Layer 2 of a small transformer language model trained on English Wikipedia (9 layers, counted from 0, width 128).
A neuron's activation on a vector x is SiLU(gate . x) times (in . x), where the dot is the dot product.
The model reads these tokens: "so" " in" "c" "l" "ud" "ed" " a" " b" "ar" "n" "," " an" " o" "il" " h" "ou" "se"

The vector x that enters this layer's MLP at each token. A number n stands for (n - 500) times 0.012.
0 "so": 494 506 578 499 591 596 670 511 469 694 641 626 433 439 551 476 560 416 570 375 489 392 406 463 497 474 487 539 566 536 416 593 458 427 384 503 483 523 456 595 613 562 426 376 504 564 648 501 508 397 679 432 620 445 696 429 391 432 639 337 281 551 447 511 601 514 602 533 411 441 429 416 247 554 257 463 483 513 536 569 569 418 585 506 439 513 350 606 534 670 516 423 645 461 539 535 401 491 485 507 524 442 618 537 396 541 487 722 507 454 455 455 590 443 323 439 424 601 632 398 436 543 519 584 482 426 508 444
1 " in": 517 666 304 601 530 486 845 538 435 484 579 530 489 533 623 542 519 438 619 208 682 444 582 527 511 422 529 574 484 457 484 493 479 497 504 472 544 607 516 498 517 422 379 488 513 393 516 762 593 414 488 412 609 598 488 441 483 567 505 465 530 405 529 452 494 319 408 573 589 375 563 422 464 333 525 599 583 352 428 454 341 367 540 597 517 586 442 465 558 459 536 552 466 571 442 348 643 404 491 411 464 490 455 602 438 475 484 470 551 574 626 606 323 527 512 515 465 675 404 550 321 432 385 395 550 382 485 641
2 "c": 572 429 490 788 583 419 562 554 603 487 582 585 441 346 558 582 536 538 674 503 473 476 466 451 441 425 425 573 417 596 498 449 434 308 334 524 730 458 492 456 548 515 463 512 456 442 493 427 462 561 413 378 455 584 519 496 438 480 572 289 353 458 499 476 270 501 545 592 425 473 577 606 468 533 490 503 446 595 517 467 513 455 418 417 494 594 594 545 626 615 501 498 451 608 617 547 620 498 444 618 539 665 402 597 439 449 620 613 661 494 481 648 500 524 504 658 376 514 567 497 254 684 269 500 469 518 557 291
3 "l": 665 482 657 761 548 549 276 455 534 617 498 626 607 436 614 543 715 517 521 639 519 416 515 380 421 463 554 521 508 576 567 516 373 362 462 432 637 543 443 455 639 435 470 254 402 441 528 671 397 606 534 467 450 617 532 509 626 566 567 549 412 437 436 670 425 556 321 574 542 502 444 469 524 604 426 486 468 467 525 672 458 442 361 473 544 539 538 505 570 499 455 552 499 456 561 407 519 411 526 605 599 471 431 512 428 551 547 617 439 476 511 568 479 511 549 510 425 509 412 583 224 542 457 366 510 342 433 533
4 "ud": 550 353 495 542 317 589 472 470 409 536 646 496 433 356 560 515 513 560 499 503 514 605 498 329 622 359 459 697 377 488 616 638 398 585 323 513 541 414 477 605 554 431 472 465 567 489 486 530 408 585 493 391 530 540 367 471 432 645 551 442 362 419 422 398 381 394 532 485 627 597 568 545 536 707 558 586 582 386 484 611 590 365 595 437 453 652 292 492 590 541 422 424 536 489 461 503 408 538 419 419 484 585 395 574 441 487 620 659 606 379 595 538 557 456 544 696 568 467 387 475 404 431 280 424 531 433 624 518
5 "ed": 483 462 712 806 282 539 584 514 601 640 637 456 498 454 501 607 659 594 473 526 491 545 438 401 553 404 502 449 524 475 598 701 496 453 427 435 551 501 320 547 707 482 414 427 529 433 475 741 507 544 413 508 439 563 527 498 460 558 419 560 479 459 491 477 623 439 454 567 697 626 521 449 492 411 585 549 570 620 529 493 427 456 566 571 738 466 384 505 479 613 404 554 438 502 384 578 522 378 521 452 481 522 422 545 494 364 614 588 722 490 635 459 535 599 433 636 416 474 559 438 287 619 323 497 534 449 463 521
6 " a": 492 504 489 468 494 308 963 479 459 528 577 479 495 434 400 629 456 408 556 472 429 509 467 383 526 513 546 626 694 484 522 461 536 454 564 296 658 476 547 479 546 509 538 700 494 600 548 539 565 471 496 497 520 474 651 438 415 503 348 529 474 406 473 573 478 426 528 583 544 514 419 527 496 639 388 455 490 768 520 586 507 550 508 445 456 515 510 543 545 358 421 602 390 381 617 330 479 471 488 415 472 492 509 636 545 549 554 553 428 440 580 363 442 394 444 468 320 479 511 456 297 526 229 509 530 359 447 433
7 " b": 564 556 408 551 507 421 530 603 678 453 532 618 428 484 475 444 466 451 725 698 416 428 255 498 383 556 693 611 559 513 452 489 441 493 563 424 677 531 343 431 335 643 682 519 487 340 451 690 450 435 439 365 455 401 466 441 604 463 479 580 525 628 505 505 619 376 477 602 501 641 339 451 665 619 598 463 453 418 455 573 521 503 502 456 478 622 506 602 544 562 306 517 532 515 466 269 491 540 667 512 579 543 553 567 289 389 527 589 312 419 451 421 516 423 455 423 253 566 543 454 341 535 249 465 433 515 443 379
8 "ar": 583 483 739 527 533 396 425 610 523 453 475 588 348 451 368 537 530 588 440 484 528 506 378 351 542 513 638 679 444 596 402 694 535 427 528 605 694 427 407 484 394 567 655 325 546 435 376 529 427 536 434 315 488 620 561 491 607 610 346 550 542 410 580 563 474 440 425 492 418 419 553 422 568 399 605 392 572 296 378 590 415 395 428 543 496 587 465 594 678 552 598 506 477 525 569 506 467 637 425 394 422 504 368 612 466 500 434 475 377 334 526 425 645 545 344 426 488 503 496 411 243 491 206 487 534 543 516 548
9 "n": 521 496 378 576 429 434 430 400 616 312 463 402 516 615 560 437 558 559 515 526 663 511 459 369 454 352 581 452 638 556 556 599 464 295 636 679 556 569 436 563 532 521 533 369 422 478 514 629 656 405 335 523 460 524 507 426 690 530 434 537 467 502 517 641 488 355 497 634 599 537 474 553 461 454 529 532 551 604 387 415 604 454 525 458 374 623 542 483 482 341 548 552 461 586 742 633 302 516 458 450 468 517 436 552 597 487 569 510 488 618 473 467 612 551 395 498 417 493 585 519 340 450 386 542 292 520 447 412
10 ",": 432 546 462 420 479 550 525 571 611 484 665 397 408 423 495 486 336 388 519 325 609 407 477 467 606 404 538 532 554 428 378 573 467 436 489 382 698 670 527 481 542 547 569 485 509 693 457 608 579 494 499 496 637 471 590 559 453 522 460 553 536 526 545 439 541 323 476 542 590 384 651 509 451 506 495 519 401 446 489 596 434 455 493 604 587 547 511 542 442 453 480 498 539 504 540 415 333 493 529 479 572 482 456 544 486 303 553 492 598 275 428 599 442 670 441 618 364 360 263 547 459 604 236 483 304 433 365 295
11 " an": 356 629 412 615 407 555 638 411 428 386 647 435 510 333 382 629 600 529 727 607 604 465 430 552 729 471 438 561 712 366 331 509 319 393 420 464 610 656 450 548 503 495 648 436 445 526 517 672 502 376 347 394 516 417 502 485 427 393 396 621 544 431 465 555 367 442 404 538 471 513 503 486 552 372 519 474 687 757 511 601 536 599 525 726 396 612 592 561 439 390 504 408 593 484 573 326 597 472 507 346 412 451 353 449 457 604 540 465 423 458 515 537 510 332 475 524 498 552 510 613 348 549 316 494 437 563 370 381
12 " o": 458 672 458 509 488 422 681 563 452 526 459 608 506 448 439 460 394 433 601 560 580 262 335 563 571 484 418 548 463 545 413 572 457 415 544 233 695 388 365 629 583 664 709 543 554 411 568 696 458 441 367 549 460 453 523 444 516 528 374 494 439 588 388 579 469 376 458 378 405 399 529 593 518 711 466 491 541 603 412 395 405 548 627 532 458 439 441 534 535 518 460 564 705 430 634 384 556 411 589 398 728 560 563 463 471 579 570 389 230 469 596 513 486 478 516 439 348 520 491 717 334 377 352 528 522 472 412 526
13 "il": 555 456 616 623 504 324 545 550 529 336 582 557 454 644 542 677 529 573 508 510 488 391 522 486 518 566 604 499 455 685 530 596 361 470 427 480 693 456 425 662 568 410 547 516 489 406 456 651 609 499 405 625 489 578 451 527 520 504 371 415 386 430 512 434 453 374 576 547 530 461 650 491 477 524 497 666 753 390 573 411 288 591 501 494 531 632 465 666 551 671 629 459 367 454 486 548 611 483 451 516 595 498 493 605 542 662 416 683 579 350 599 567 479 498 476 389 527 432 446 431 348 435 194 418 439 360 522 475
14 " h": 503 617 581 622 584 557 464 408 505 588 505 505 412 421 351 415 353 332 680 418 518 431 537 503 440 461 552 484 565 556 488 552 514 552 572 524 581 590 360 520 429 475 569 601 561 375 513 661 612 365 347 339 356 468 427 674 519 538 502 579 534 434 395 441 482 418 549 660 504 503 435 380 403 493 532 566 414 501 351 368 418 419 485 502 459 553 525 668 427 588 386 509 523 390 389 259 551 443 624 491 558 661 394 508 507 406 546 613 518 598 484 631 463 407 447 477 490 567 523 513 390 392 209 618 401 533 517 458
15 "ou": 533 595 571 595 472 609 619 676 558 463 560 724 260 528 605 618 606 372 604 504 552 408 542 430 526 427 442 417 686 487 403 516 589 356 460 499 682 314 463 516 760 656 748 380 534 486 530 461 386 409 592 442 402 544 575 556 519 618 471 337 477 424 423 543 434 410 421 503 421 523 546 539 528 602 542 541 517 576 469 569 506 542 454 411 542 545 590 578 524 610 478 561 471 425 527 410 342 527 504 350 605 517 459 349 490 581 483 549 478 564 439 438 665 391 573 533 554 561 424 477 278 458 397 566 507 474 563 532
16 "se": 545 488 588 357 395 477 344 586 527 468 660 486 380 438 472 525 563 382 484 340 557 458 464 436 519 469 376 591 634 623 525 572 647 457 458 494 718 484 583 591 652 476 570 416 427 509 565 627 539 581 471 497 509 428 560 574 430 610 438 560 395 426 484 528 479 361 444 521 399 550 440 344 366 540 338 647 366 365 495 512 586 566 491 506 449 478 462 441 459 605 484 425 589 397 502 488 440 658 458 707 473 480 566 335 557 363 527 533 327 366 701 484 551 529 500 491 258 573 473 483 386 425 484 479 534 562 368 483

Each question shows the input weights of one neuron of the MLP. A number n stands for (n - 500) times 0.002.

n234 gate: 474 406 358 540 586 466 390 441 539 417 371 422 553 487 573 593 608 497 532 548 466 616 511 607 400 406 389 390 346 508 600 386 634 545 482 604 446 520 456 528 587 319 534 604 514 397 444 280 452 464 495 532 563 446 419 534 467 530 530 502 608 626 554 434 397 570 427 323 483 623 460 694 445 397 503 554 409 444 470 503 606 450 509 484 591 468 589 511 670 392 474 352 424 449 472 618 528 479 507 536 540 581 467 577 495 426 521 578 439 509 409 557 596 624 529 481 523 472 528 609 633 653 685 427 513 516 542 552
n234 in: 544 459 430 514 472 472 550 382 611 528 348 577 580 353 489 497 476 620 521 491 466 561 357 700 540 550 446 553 535 430 592 435 493 575 519 417 552 505 355 396 582 553 528 529 531 438 495 404 381 548 526 511 521 445 489 321 419 574 587 437 596 734 454 400 548 413 594 358 307 573 487 537 467 322 534 476 273 466 482 587 485 520 468 484 631 485 588 646 653 573 487 530 487 328 466 570 557 457 486 502 415 451 578 494 469 465 408 481 446 556 523 493 311 488 421 648 512 408 592 514 612 624 559 587 461 606 449 504
Its two highest activations, in order, are on tokens 9 "n", 4 "ud"

n87 gate: 586 450 467 521 528 506 556 502 478 420 318 417 423 444 509 429 424 589 546 498 448 438 564 512 514 417 500 379 416 393 468 511 521 484 589 591 367 462 521 454 670 487 462 514 600 633 477 494 515 558 561 487 504 491 457 408 502 506 534 453 532 502 347 523 394 720 485 379 382 597 355 538 498 537 411 560 438 441 631 552 569 569 483 384 532 455 509 468 534 461 456 380 496 384 430 474 450 477 447 547 381 472 491 503 611 505 441 475 510 332 417 477 447 557 479 540 530 553 466 629 664 473 595 488 426 630 617 494
n87 in: 470 581 564 535 562 640 493 657 458 430 543 570 591 583 434 481 492 443 349 531 480 613 329 461 433 564 629 540 465 453 382 423 424 454 487 582 525 533 599 533 342 558 541 427 465 448 550 511 525 528 378 477 458 508 492 597 457 473 569 574 363 524 620 455 601 461 382 533 586 380 611 438 596 519 580 329 605 575 359 363 311 524 476 664 466 400 520 532 577 540 546 619 426 722 563 490 666 535 681 462 633 586 490 476 472 508 576 533 491 547 508 567 544 426 522 393 541 543 475 376 452 533 525 450 557 388 490 585
On which three tokens does it fire most, strongest first? 16 "se", 4 "ud", 0 "so"

n197 gate: 463 442 394 458 640 408 498 530 516 525 418 472 467 618 472 437 519 475 547 449 544 444 563 460 474 431 569 440 469 335 462 398 448 562 500 585 256 613 520 513 514 477 466 504 531 494 442 531 488 593 558 462 502 480 465 571 534 441 482 570 494 471 374 513 550 538 496 548 533 530 417 537 419 446 541 598 355 452 535 549 485 553 417 483 571 434 505 498 420 477 430 332 492 381 459 513 469 430 391 509 428 577 450 420 513 390 593 428 652 432 388 451 574 602 520 397 664 585 445 582 708 495 647 380 470 430 479 404
n197 in: 385 379 490 391 572 396 476 463 487 495 414 512 528 543 454 513 451 548 656 447 555 469 503 507 530 380 492 489 559 388 387 513 426 433 330 611 388 585 440 592 546 525 486 524 423 550 474 511 542 523 606 353 567 443 612 439 498 391 500 538 550 449 339 457 503 581 595 570 576 453 461 587 433 418 453 687 309 361 491 546 558 547 489 488 570 425 512 545 459 468 426 391 512 337 492 519 429 307 294 559 409 529 503 449 495 393 530 529 629 447 394 513 446 638 540 433 576 577 537 579 626 401 527 414 448 479 461 344
It fires most on token 10 ","

n83 gate: 297 464 420 671 610 427 400 484 513 493 573 496 413 528 413 423 538 448 483 512 490 378 468 439 379 594 534 430 502 514 502 496 512 563 545 585 546 567 485 407 447 454 570 471 422 518 496 480 481 578 508 329 459 460 550 539 557 414 522 606 577 566 431 561 459 530 321 583 363 413 524 441 567 539 557 464 402 456 472 460 526 517 529 666 528 425 502 468 485 407 476 477 475 497 474 529 496 431 520 409 497 577 568 442 632 596 403 522 480 582 434 485 370 433 564 507 560 544 504 496 522 462 511 467 502 596 529 682
n83 in: 412 457 539 475 422 554 489 620 421 493 559 558 478 545 409 516 448 476 543 388 498 374 466 436 493 558 569 581 453 415 488 530 475 556 521 563 502 553 484 560 330 559 518 538 564 569 564 484 576 597 399 460 460 460 582 432 488 533 546 590 598 467 621 438 712 483 425 557 515 307 600 458 544 441 553 404 571 457 443 507 451 551 468 429 402 421 462 544 547 451 469 517 453 507 586 505 487 416 544 479 490 586 547 446 485 549 485 404 609 462 518 467 484 513 502 552 625 553 575 581 524 415 520 610 581 594 431 521
It fires most on token 14 " h"

n212 gate: 557 453 521 649 484 664 508 513 350 487 413 520 477 558 611 279 318 615 567 469 533 480 473 483 580 740 524 473 459 348 495 486 428 522 471 490 476 457 559 421 383 436 374 598 591 504 496 470 508 438 551 464 582 470 339 471 500 525 546 534 478 693 382 493 464 631 547 550 431 420 526 538 477 487 505 485 487 517 624 561 669 508 425 500 600 449 615 498 402 472 550 539 523 597 628 561 496 518 340 478 457 530 514 483 539 642 520 510 473 516 518 528 341 610 581 310 485 515 450 572 627 388 481 549 394 534 587 530
n212 in: 479 401 467 483 456 615 494 523 392 635 442 550 508 508 623 350 442 581 548 524 398 475 371 550 452 391 629 369 494 508 589 489 419 570 608 504 379 572 507 425 458 549 437 560 365 565 455 485 525 525 529 444 410 394 479 639 409 550 531 542 561 389 420 444 515 472 519 585 558 486 482 386 573 571 417 386 347 444 549 497 582 521 517 406 557 607 485 468 486 626 577 680 514 503 535 541 442 614 410 586 402 387 672 629 363 592 602 587 525 431 708 479 550 498 626 558 457 502 550 425 496 383 476 507 473 384 329 490
It fires most on token 11 " an"

n30 gate: 418 507 471 521 504 627 574 544 487 514 457 526 458 450 494 443 422 583 480 498 495 428 480 488 491 588 565 660 508 492 608 425 413 576 521 470 436 535 443 491 364 525 548 547 599 510 399 445 502 471 507 475 587 515 378 422 472 483 564 430 539 476 498 464 590 424 528 439 508 691 395 430 472 484 455 509 577 545 404 484 554 606 522 330 496 369 502 582 586 421 476 516 458 455 404 487 478 424 548 545 412 529 483 573 470 530 463 593 337 438 453 443 518 452 466 451 470 438 356 446 479 432 539 484 538 482 484 485
n30 in: 535 502 392 551 601 483 480 451 518 373 508 568 475 660 361 448 582 573 619 435 450 480 646 576 437 650 582 486 535 288 541 500 526 461 513 539 498 487 526 510 372 557 502 456 490 519 611 509 489 619 519 468 508 497 600 509 549 537 393 500 437 559 426 643 543 526 457 500 489 441 558 375 525 451 519 502 519 500 527 527 526 516 487 370 463 596 469 592 476 532 429 448 491 612 641 470 527 458 406 468 454 470 561 414 564 574 661 458 493 509 397 426 554 439 520 423 536 622 541 541 538 609 481 488 381 417 584 484
It fires most on token 7 " b"

n190 gate: 489 409 553 601 624 475 462 537 478 562 522 423 487 559 396 540 512 481 397 479 427 453 322 529 525 655 480 452 490 483 454 360 534 480 451 586 435 545 459 541 414 600 418 408 560 591 434 391 580 519 524 454 507 481 389 461 557 546 449 523 482 587 489 493 316 520 533 347 442 456 609 464 703 351 479 528 600 513 414 472 459 557 546 562 544 339 590 445 612 523 414 490 541 545 316 554 588 490 506 491 497 461 635 514 588 475 467 578 373 567 378 678 535 557 569 355 541 515 353 537 585 413 528 396 531 470 605 530
n190 in: 494 534 518 426 432 324 466 526 545 465 506 378 492 569 361 533 619 491 533 486 313 507 636 477 463 570 560 599 629 522 568 530 640 477 493 557 548 486 507 516 758 433 572 441 480 477 430 390 490 648 600 552 418 525 523 546 588 373 323 602 468 618 570 544 436 633 512 608 506 532 680 620 575 491 555 542 464 585 484 366 412 478 541 651 540 590 495 472 449 496 457 548 485 495 542 467 544 405 430 524 643 525 477 514 588 443 464 546 442 465 330 496 481 526 377 443 452 569 509 587 576 596 539 520 525 481 545 496
It fires most on token 1 " in"

n33 gate: 570 594 444 403 553 544 539 459 460 566 460 502 544 386 603 457 418 339 517 452 535 467 542 593 492 343 444 463 393 468 408 514 438 548 462 647 308 482 568 495 511 481 417 449 483 494 423 466 540 595 602 493 563 524 396 404 544 527 657 506 637 376 566 498 541 581 574 539 496 664 413 406 445 476 607 502 455 537 500 601 496 446 425 413 545 342 488 516 538 597 427 350 573 315 451 537 508 465 444 642 469 506 320 430 576 529 528 454 537 496 516 478 522 498 469 462 669 447 489 571 509 476 664 509 645 605 447 500
n33 in: 467 380 456 613 571 419 398 502 446 475 475 476 454 616 488 479 462 558 343 606 463 610 424 483 417 608 517 439 385 636 585 472 549 517 543 422 591 654 421 546 418 429 628 540 513 530 396 477 445 450 502 505 493 473 472 554 593 444 381 529 436 464 604 473 423 576 402 448 457 470 604 576 583 469 486 479 380 619 667 457 519 546 502 523 466 599 593 632 498 469 488 531 487 654 530 508 517 458 604 480 548 485 617 570 377 476 483 602 415 621 549 560 478 515 545 573 453 536 401 440 440 654 396 509 456 363 593 588
On which three tokens does it fire most, strongest first? 16 "se", 1 " in", 15 "ou"

n231 gate: 383 557 482 564 487 575 551 543 386 483 586 502 498 393 443 480 426 623 524 438 524 557 446 490 480 771 518 335 489 374 539 406 443 517 541 365 465 583 489 465 416 568 535 622 593 423 484 506 545 632 401 516 597 419 556 426 479 478 474 430 460 509 482 517 583 556 446 445 526 421 476 398 586 502 493 431 463 447 440 500 515 609 476 553 377 390 533 510 524 446 509 505 517 524 385 528 579 498 468 530 611 453 585 428 629 409 452 426 669 490 642 419 404 317 536 387 584 480 581 490 563 461 551 526 489 570 695 540
n231 in: 538 399 560 397 491 557 419 489 562 477 437 531 448 715 587 343 402 538 609 471 479 487 580 546 398 376 476 478 494 596 414 559 435 467 451 458 491 541 489 489 448 545 434 437 573 595 473 526 508 459 491 605 446 524 467 513 473 561 547 509 484 447 619 414 566 542 543 553 444 467 349 472 512 340 441 496 511 452 389 554 541 327 519 327 344 693 429 549 338 519 704 476 449 604 640 530 420 547 540 516 405 569 495 534 419 512 485 545 408 547 445 545 755 615 515 630 444 521 375 535 444 565 537 493 493 554 473 460
On which three tokens does it fire most, strongest first? 5 "ed", 6 " a", 13 "il"

n131 gate: 401 456 519 562 586 534 465 498 489 468 357 307 589 464 468 475 548 530 524 477 563 506 540 414 483 588 590 594 518 343 569 482 613 547 480 440 544 474 529 480 500 466 519 524 493 568 502 443 568 491 542 493 661 452 564 406 595 508 510 460 586 494 441 561 426 604 502 469 487 488 559 514 525 504 496 498 436 459 587 548 447 489 459 626 486 395 508 582 578 504 498 419 591 425 432 566 606 544 341 518 431 465 682 579 614 570 439 425 478 598 505 580 397 520 545 443 516 496 535 590 636 410 552 401 599 513 670 525
n131 in: 453 689 521 500 563 322 531 454 608 410 441 579 625 469 441 382 494 598 490 509 512 649 488 518 538 574 396 502 518 462 460 475 463 446 381 503 504 493 567 450 371 447 568 396 529 486 503 561 500 569 490 552 578 562 387 468 512 522 443 479 444 554 493 482 544 534 442 397 520 527 577 341 521 538 594 523 498 436 543 512 505 464 565 541 468 498 465 425 532 491 480 394 600 559 568 502 589 505 522 445 451 524 573 514 561 564 452 546 533 574 616 593 341 534 582 558 516 462 455 480 481 490 464 509 427 557 609 488
On which three tokens does it fire most, strongest first? 0 "so", 6 " a", 16 "se"

n56 gate: 335 527 500 536 540 574 377 516 475 589 567 529 582 450 530 522 423 531 496 421 521 530 487 446 441 481 607 412 496 218 502 367 537 625 473 560 487 527 523 474 315 468 409 687 546 606 428 533 463 429 441 495 596 344 434 318 508 539 574 541 550 507 585 495 478 563 323 519 437 503 555 424 514 437 522 564 385 536 568 414 438 463 489 443 486 389 601 566 563 396 443 565 534 414 459 585 583 466 552 431 424 489 575 349 556 575 478 592 453 494 320 512 510 453 526 438 599 502 545 513 591 434 550 472 314 629 547 599
n56 in: 413 445 561 512 364 441 445 509 385 702 617 569 580 428 481 512 425 449 529 469 440 471 530 522 509 489 541 436 492 376 450 348 493 522 560 401 515 506 489 467 287 589 439 535 515 672 463 439 460 519 508 471 486 385 462 420 446 519 544 603 492 405 514 549 519 410 418 570 415 557 435 358 486 456 433 663 442 535 500 435 459 428 521 564 441 572 567 560 626 437 478 469 592 310 378 490 456 548 523 549 398 511 563 492 476 519 394 506 444 375 269 586 465 485 504 600 558 517 552 476 532 417 424 407 514 683 565 600
Its two highest activations, in order, are on tokens 14 " h", 9 "n"

n0 gate: 459 657 435 529 571 474 581 465 422 590 640 457 628 492 518 414 545 485 436 459 575 510 576 496 489 650 629 430 405 527 431 457 440 596 432 514 420 498 396 486 489 639 464 568 455 516 519 537 401 563 520 403 537 483 588 444 424 451 433 668 459 566 541 532 659 551 496 586 459 348 489 390 580 484 375 424 452 591 554 348 580 541 416 429 547 540 423 553 458 478 455 530 558 500 513 487 610 451 500 458 583 518 544 273 494 598 518 620 638 489 537 547 441 441 512 403 536 556 486 500 546 509 656 529 539 493 554 477
n0 in: 488 446 528 544 554 459 602 435 560 445 393 591 389 581 462 443 423 467 586 558 469 521 546 486 537 336 391 540 549 361 590 483 589 526 496 535 506 567 701 510 489 418 594 390 545 444 563 423 535 324 518 484 413 503 495 439 568 586 446 409 477 430 715 580 414 571 636 500 535 682 413 540 483 449 509 646 424 494 618 486 498 468 527 527 477 415 469 506 521 514 472 303 538 490 493 461 391 562 396 546 519 492 511 581 435 395 587 451 410 530 458 525 382 488 492 559 560 540 520 449 536 580 407 421 469 518 486 442
Its two highest activations, in order, are on tokens 0 "so", 3 "l"

n31 gate: 627 493 497 560 398 473 443 569 543 428 419 494 400 391 483 408 527 409 451 513 591 525 447 470 479 384 569 581 415 487 667 503 471 534 458 487 374 472 469 451 465 569 468 511 498 502 477 449 512 494 467 446 518 490 403 507 547 477 568 533 533 508 358 500 655 536 493 484 474 607 397 394 520 568 449 522 493 557 612 515 519 531 556 354 518 393 330 598 512 522 526 527 475 464 537 575 491 520 351 452 264 493 439 398 538 466 479 532 618 503 491 488 615 500 516 461 561 572 463 511 556 605 666 546 458 634 548 493
n31 in: 545 453 552 474 453 468 555 528 528 540 540 671 404 545 578 432 408 468 508 481 435 349 505 486 556 545 605 544 500 484 530 565 683 544 591 431 433 443 586 514 526 629 482 508 486 549 577 555 506 617 500 504 358 456 724 522 468 465 487 506 489 399 449 465 558 534 485 531 496 398 479 441 594 573 500 484 480 578 505 451 509 465 523 511 464 622 388 586 492 578 489 594 518 811 618 467 374 489 554 438 650 461 413 516 399 423 601 480 500 481 621 494 634 470 527 575 478 484 534 458 464 434 483 574 468 554 393 572
It fires most on token 4 "ud"

n148 gate: 473 541 474 538 465 414 475 435 517 368 570 430 588 491 385 523 536 460 471 500 506 533 477 500 461 729 500 492 443 454 376 475 567 537 362 653 502 469 583 538 427 464 482 452 577 450 523 522 416 502 466 530 504 507 346 500 563 583 402 605 603 511 500 472 381 493 475 515 528 407 705 529 546 535 480 526 482 562 334 593 550 593 475 703 534 388 489 542 650 424 362 580 489 550 429 437 617 449 559 571 535 632 500 481 545 454 623 518 495 464 399 529 521 426 633 502 591 426 525 498 545 426 607 369 489 442 473 598
n148 in: 486 435 508 452 481 429 466 462 516 537 554 576 535 392 465 362 610 435 511 406 543 434 681 531 429 454 453 673 641 465 696 504 530 390 681 459 476 550 491 593 482 534 369 514 380 551 485 498 371 429 478 391 514 519 550 497 577 457 559 559 448 479 345 542 585 503 612 454 565 596 520 455 371 337 620 482 434 337 562 708 534 425 464 458 537 334 529 415 500 487 522 520 452 497 524 474 357 472 517 559 415 458 444 442 390 533 583 346 428 576 468 379 520 444 532 523 515 476 482 395 493 566 476 518 594 485 527 481
On which token does it fire most, and how strongly? 13 "il", at about 1.1

n247 gate: 585 500 440 478 621 564 588 508 502 426 362 546 445 677 502 482 404 650 516 413 458 468 581 571 528 543 538 405 445 396 335 537 418 664 530 556 527 441 498 539 436 571 532 560 572 546 502 533 438 447 576 472 507 536 554 500 529 383 475 510 422 476 508 537 620 617 467 449 582 577 459 571 594 470 577 318 471 510 836 544 462 484 534 472 575 526 511 500 507 567 613 392 554 479 484 637 502 536 463 429 346 473 568 361 515 524 559 430 539 502 389 465 322 449 506 517 473 473 485 481 596 528 545 563 409 455 465 461
n247 in: 556 571 474 563 608 554 588 498 560 486 608 542 465 612 522 581 482 622 405 435 498 423 658 512 477 507 555 439 448 404 439 450 350 647 434 578 502 446 574 527 510 679 521 474 468 514 478 577 480 546 585 502 564 522 493 436 600 511 479 529 436 438 450 627 637 496 459 560 588 377 526 581 603 412 592 449 437 494 721 613 486 522 542 450 589 557 432 529 541 554 581 383 463 416 476 595 535 449 467 407 383 550 558 438 468 553 522 537 600 504 416 500 379 468 530 495 576 467 506 565 551 450 525 573 524 504 381 533
On which token does it fire most, and how strongly? 7 " b", at about 0.65

n250 gate: 422 556 349 568 498 465 433 403 593 577 396 454 646 502 609 537 466 498 395 572 479 518 452 625 437 651 439 470 423 517 472 419 565 612 558 578 407 500 411 474 491 459 461 556 511 455 500 332 498 570 601 598 645 634 485 495 426 496 477 558 480 498 542 427 500 525 520 313 442 539 591 567 519 396 396 351 563 596 567 365 498 496 342 447 518 443 597 431 617 462 346 475 533 607 595 464 606 449 545 545 526 511 562 509 474 325 480 447 592 514 566 580 471 520 561 510 624 435 504 577 539 445 545 398 552 473 527 571
n250 in: 421 465 485 504 436 508 517 494 587 620 347 523 454 493 444 560 461 661 470 541 482 599 476 490 510 574 331 505 570 498 685 457 450 533 483 507 479 536 324 398 477 396 572 466 455 527 447 434 539 579 568 465 508 482 477 565 500 647 523 434 473 561 534 508 511 456 558 379 585 581 528 482 450 292 479 443 552 511 436 421 378 489 435 412 405 454 561 534 528 585 452 480 574 458 464 481 405 503 446 427 429 470 519 367 389 413 448 495 452 366 446 513 542 531 517 529 525 449 475 486 479 421 546 482 552 485 541 400
On which token does it fire most, and how strongly? 1 " in", at about 0.73

n133 gate: 443 573 477 473 440 694 483 449 527 482 200 572 440 586 584 413 485 487 479 509 494 547 451 519 568 346 344 474 504 511 422 457 442 442 496 520 456 418 447 513 469 447 367 389 550 515 535 553 502 489 420 511 560 574 505 558 379 453 517 481 513 579 321 373 634 504 500 369 589 517 366 477 411 508 609 429 608 585 567 475 467 570 617 487 476 534 485 531 459 460 530 478 453 629 557 523 519 516 464 490 462 386 653 490 428 607 434 458 450 514 509 542 557 473 487 541 560 601 449 576 508 555 529 524 481 403 453 516
n133 in: 538 409 538 484 496 285 476 582 583 495 533 405 408 473 331 473 477 457 528 498 460 444 593 477 511 587 629 595 475 533 496 570 588 544 530 524 481 423 489 516 517 404 601 515 470 444 686 543 390 525 494 411 361 402 517 430 475 488 489 553 424 450 527 615 453 507 422 692 431 463 544 579 556 579 412 537 529 396 452 424 579 490 470 559 605 513 534 480 546 543 569 418 539 398 509 523 574 587 470 466 528 531 416 497 487 340 542 583 521 424 492 602 466 517 438 544 236 471 536 402 475 541 556 548 572 662 521 469
It fires most on token 12 " o"

n165 gate: 316 441 488 500 467 448 502 424 568 469 333 487 583 448 567 393 515 575 461 423 502 502 508 531 522 338 457 308 381 495 600 508 463 605 540 545 511 527 477 525 615 417 568 473 506 500 563 415 479 470 507 343 567 462 442 519 513 648 493 456 560 563 511 583 590 548 498 508 449 540 299 505 462 541 461 524 491 560 616 388 613 595 483 227 596 558 399 544 404 568 355 400 460 511 585 427 421 418 362 663 441 500 498 494 453 404 377 502 456 585 397 410 376 489 500 435 555 496 511 656 646 461 608 588 616 591 590 448
n165 in: 485 588 468 564 636 355 409 507 457 374 468 625 474 643 497 376 555 548 474 535 491 545 550 394 457 686 497 614 540 453 451 473 535 485 448 484 517 470 487 533 265 342 443 615 531 396 398 448 325 584 522 765 550 369 388 506 555 488 406 619 343 415 345 480 434 542 463 456 565 531 615 457 578 567 664 425 592 307 606 297 507 439 610 546 595 451 445 482 492 481 473 503 531 425 511 589 510 652 552 400 407 596 537 347 507 506 529 469 518 563 441 397 357 646 564 409 556 560 414 402 449 444 492 432 455 597 495 563
It fires most on token 15 "ou"